Layer 4 of a small transformer language model trained on English Wikipedia (11 layers, counted from 0, width 96).
A neuron adds its activation times its output weights to the MLP's output. To switch it off is to set its activation to zero at one token and run the rest of the model.

Output weights of the MLP neurons that the questions are about. A number n stands for (n - 500) times 0.00021.
n6: 622 811 548 378 862 413 332 508 601 509 286 630 656 538 402 599 551 368 513 569 147 670 436 561 461 530 489 492 394 400 364 578 476 410 542 614 474 520 424 484 777 557 359 227 633 357 559 324 460 540 405 566 432 362 475 361 513 749 351 460 782 537 235 605 317 472 525 425 626 290 481 560 647 421 404 665 560 476 388 694 476 413 512 547 572 346 455 822 680 496 321 712 410 554 504 420
n76: 674 314 686 402 598 351 282 549 466 514 608 287 288 318 476 549 607 384 428 478 570 545 352 354 546 407 636 846 766 688 603 263 282 578 762 282 369 423 306 439 375 549 448 525 574 447 514 646 627 370 636 649 727 586 518 523 349 673 838 773 603 455 591 474 337 562 718 496 657 448 635 378 177 338 522 341 373 535 608 474 634 570 544 238 474 762 626 544 509 597 345 568 182 521 522 312
n174: 619 894 550 546 688 358 799 682 624 510 580 388 713 634 376 711 371 533 551 574 477 764 359 477 700 369 522 270 398 517 392 495 454 635 478 496 544 527 665 482 443 629 509 595 401 624 596 316 325 669 382 727 120 395 30 755 719 402 420 581 288 580 596 569 611 616 352 486 399 360 487 346 486 543 341 769 500 763 633 698 351 317 532 606 210 435 342 651 323 496 361 315 638 544 341 340
n214: 558 652 475 369 315 439 449 551 852 373 388 535 724 816 592 468 373 471 465 532 395 546 299 381 453 496 308 387 450 401 466 519 879 508 576 190 762 368 320 330 461 674 900 536 390 378 627 420 423 446 708 401 634 650 637 595 471 496 554 421 504 463 382 604 811 527 688 518 834 305 443 487 220 631 500 235 554 64 587 433 634 423 437 571 250 682 525 405 523 483 514 430 491 596 514 730
n225: 338 422 691 561 622 595 462 469 624 617 642 406 422 435 481 211 591 500 486 331 571 256 474 339 533 442 374 470 407 622 496 427 454 693 375 477 80 419 595 641 783 707 699 443 359 387 417 360 659 454 513 711 712 448 492 566 739 440 500 262 402 526 456 446 298 635 552 890 389 332 263 527 656 487 603 569 550 663 370 242 640 476 487 504 376 641 639 408 756 512 454 612 273 488 636 479
n282: 475 329 495 734 305 307 611 423 469 382 713 513 711 491 674 468 322 508 857 726 404 930 486 486 634 609 637 500 320 779 671 556 509 715 462 543 676 199 534 333 574 496 350 312 329 559 277 576 286 292 759 530 370 542 426 505 530 368 99 360 298 575 419 650 459 339 533 308 463 581 395 517 451 495 684 772 427 587 554 375 491 448 354 481 487 495 206 473 509 479 495 843 469 491 839 495
n306: 399 378 463 681 446 430 413 496 389 339 531 417 307 629 694 461 492 632 599 543 590 592 676 155 467 535 588 456 457 414 496 574 453 447 440 440 687 537 552 170 691 316 479 710 532 627 175 908 453 576 537 551 423 624 487 875 48 508 695 304 464 500 714 466 349 427 385 559 731 584 430 381 395 667 357 293 572 637 642 567 622 505 474 558 500 314 438 389 642 322 754 570 665 459 626 428
n351: 430 598 560 567 398 546 424 256 706 457 422 670 676 433 301 520 351 600 115 455 475 582 168 737 491 422 350 842 404 605 481 612 525 797 407 444 569 505 250 525 329 584 649 449 472 783 552 505 535 332 537 484 853 619 379 547 565 471 354 331 354 520 344 415 515 600 474 862 414 412 471 440 843 654 716 357 525 755 516 300 112 715 843 427 397 706 157 187 588 445 510 397 645 803 404 242
n373: 409 554 419 356 601 566 823 944 567 613 555 403 587 459 265 490 302 355 462 410 355 271 353 867 534 559 654 340 450 305 370 373 342 544 170 505 713 326 627 289 401 379 475 528 356 251 567 611 346 328 415 707 574 377 716 562 355 466 667 533 715 358 816 555 265 700 562 417 609 495 681 417 500 751 627 440 450 684 250 821 221 303 609 437 343 624 616 465 737 385 240 393 822 629 621 554

Each question names a token from some text and the token that comes next. It shows the activations a of the neurons there, in the order above. A number n stands for (n - 500) times 0.009.

Then comes g, the gradient of the next token's log-probability with respect to the MLP's output, scaled to length 1. A neuron's effect is roughly proportional to its activation times (output weights . g). A number n stands for (n - 500) times 0.0008.

"A", then " L"
a: 511 500 568 500 635 500 472 500 496
g: 533 447 491 640 663 497 621 369 654 469 636 399 516 326 372 492 701 349 575 547 624 420 530 277 280 365 468 468 637 441 475 447 564 514 482 430 252 504 704 764 325 518 791 335 512 732 314 650 313 424 474 494 445 525 399 466 782 533 479 516 262 381 333 469 592 825 706 375 524 571 482 206 657 292 621 525 679 513 583 430 518 460 569 438 417 595 397 528 523 505 599 386 587 421 514 552
Switching off which neuron hurts the next token most? n225

"act", then "ions"
a: 487 385 500 500 534 737 500 500 500
g: 590 610 739 322 320 532 461 714 230 493 347 530 419 512 543 502 341 430 522 508 185 606 494 585 529 510 501 549 510 421 386 275 601 426 362 473 360 827 568 636 468 302 615 631 528 618 698 347 598 534 564 698 752 352 669 764 523 406 552 502 350 483 503 537 462 307 284 491 605 371 558 409 468 578 494 603 369 668 437 551 290 509 406 374 539 315 403 605 584 416 596 378 740 566 626 537
Switching off which neuron hurts the next token most? n76

"ton", then "s"
a: 409 562 500 500 500 500 500 500 461
g: 446 583 583 432 449 720 418 705 371 610 650 481 468 340 623 510 581 402 550 443 249 304 683 769 423 514 354 528 236 390 518 316 430 626 475 564 701 774 367 602 501 472 553 495 524 493 455 620 733 597 442 629 484 623 548 458 435 550 661 496 418 561 456 790 513 501 443 339 380 247 440 344 374 490 589 674 460 266 555 496 372 471 586 633 413 484 617 591 424 255 261 488 797 504 433 379
Which neuron, switched off, raises the next token's probability most? n373

"s", then "hip"
a: 518 500 500 500 500 500 630 500 500
g: 617 418 373 306 457 412 473 567 234 522 453 466 759 370 692 370 583 495 461 437 454 677 443 414 601 266 317 625 444 688 384 561 497 502 646 390 661 474 672 487 710 693 391 327 577 482 386 469 476 570 733 441 570 277 641 641 276 524 602 485 557 698 299 641 319 489 504 684 629 663 564 635 512 514 553 600 520 503 475 236 507 463 509 334 547 302 506 307 717 669 602 300 442 435 474 351
Switching off which neuron hurts the next token most? n306

"on", then " d"
a: 409 500 500 500 500 500 500 500 461
g: 373 383 393 830 567 336 471 454 528 471 610 455 493 517 509 536 427 278 427 503 280 523 554 605 653 475 395 593 574 371 737 578 567 775 588 312 582 514 440 638 341 284 544 488 270 632 639 617 388 402 515 606 436 409 381 827 646 524 193 653 480 448 611 225 629 419 421 465 322 786 501 463 472 514 590 467 424 282 500 682 356 564 460 522 529 590 468 551 588 498 709 402 412 557 369 609
Switching off which neuron hurts the next token most? n6

"ly", then ","
a: 466 663 500 500 500 618 500 428 500
g: 434 396 536 232 591 540 613 634 614 511 435 504 413 562 560 454 572 556 470 664 374 579 547 674 266 403 408 518 582 374 502 370 518 529 740 502 556 496 674 485 405 452 451 699 530 395 365 521 691 417 822 443 466 414 592 628 214 659 675 348 563 201 493 590 322 437 361 593 711 477 415 412 278 431 419 722 663 376 473 792 466 406 244 594 491 391 405 484 571 443 559 654 468 297 587 639
Switching off which neuron hurts the next token most? n351

"s", then "oc"
a: 285 500 500 511 500 500 500 500 500
g: 502 458 579 569 704 444 497 602 510 449 634 396 318 374 577 451 400 641 687 522 590 377 303 656 556 419 417 392 553 476 692 430 695 261 574 709 395 658 445 339 531 371 221 311 594 726 453 569 416 671 449 640 438 423 541 508 577 351 389 534 521 343 300 405 548 568 762 360 616 443 596 495 294 559 418 590 444 489 649 490 424 427 587 588 417 564 249 659 554 687 707 401 648 336 681 214
Which neuron, switched off, raises the next token's probability most? n6

" B", then "."
a: 564 500 500 500 500 500 500 454 500
g: 665 552 478 606 761 461 616 528 708 514 481 445 565 492 509 574 355 479 458 602 496 627 524 555 565 463 375 644 274 330 426 342 476 591 758 686 421 353 311 358 572 464 410 584 196 414 659 174 366 579 521 547 549 624 639 358 300 388 473 495 565 673 241 591 346 412 374 324 591 483 541 411 644 521 596 672 533 668 421 298 653 579 597 816 388 296 500 438 655 502 435 471 474 406 575 573
Switching off which neuron hurts the next token most? n6

"l", then "ife"
a: 500 500 477 533 500 542 500 500 500
g: 445 456 682 382 643 617 572 354 99 361 610 524 577 583 514 307 601 620 545 421 495 608 591 464 657 533 392 438 411 604 839 221 588 454 714 527 357 511 488 596 444 663 481 477 367 789 548 273 376 513 440 519 459 473 477 550 450 318 388 474 591 602 258 491 418 549 591 398 541 490 539 542 553 589 677 473 674 641 497 632 789 467 467 454 451 463 436 352 488 521 292 559 318 172 667 479
Switching off which neuron hurts the next token most? n282

"fter", then " s"
a: 510 619 500 500 500 552 544 447 500
g: 440 395 478 381 608 288 355 308 758 458 704 271 480 335 402 465 577 456 676 528 377 486 569 325 634 485 508 608 526 590 594 498 447 450 470 430 543 636 424 678 281 498 635 415 458 627 457 495 552 637 422 664 747 337 350 673 360 529 533 587 593 581 635 499 715 501 646 315 522 387 423 546 582 675 359 322 426 380 687 584 362 745 658 454 425 485 226 761 537 519 432 315 654 285 508 356
Switching off which neuron hurts the next token most? n76

"he", then "m"
a: 500 500 500 500 500 500 655 500 500
g: 532 380 629 441 427 368 463 606 347 527 467 310 618 440 668 702 699 406 618 518 446 307 684 564 352 131 410 311 363 484 554 649 492 514 381 532 554 425 457 176 586 578 412 660 421 368 590 692 439 473 623 741 329 684 590 478 351 615 706 506 606 630 481 390 484 319 603 396 618 354 414 516 650 493 469 608 411 461 600 409 532 440 717 375 636 400 780 417 457 513 524 597 564 280 666 396
Switching off which neuron hurts the next token most? n306

"D", then "C"
a: 500 500 457 500 463 500 516 500 575
g: 633 327 357 476 497 585 649 415 246 465 292 456 359 403 589 478 590 497 528 577 605 439 798 475 529 455 450 514 796 639 386 580 615 558 573 414 279 358 481 393 386 403 453 419 397 430 216 370 418 554 745 450 387 430 685 459 533 505 366 486 727 539 613 226 497 706 707 424 594 699 528 407 547 493 661 319 505 579 478 532 555 656 715 495 633 400 608 473 638 419 655 658 235 334 381 520
Switching off which neuron hurts the next token most? n174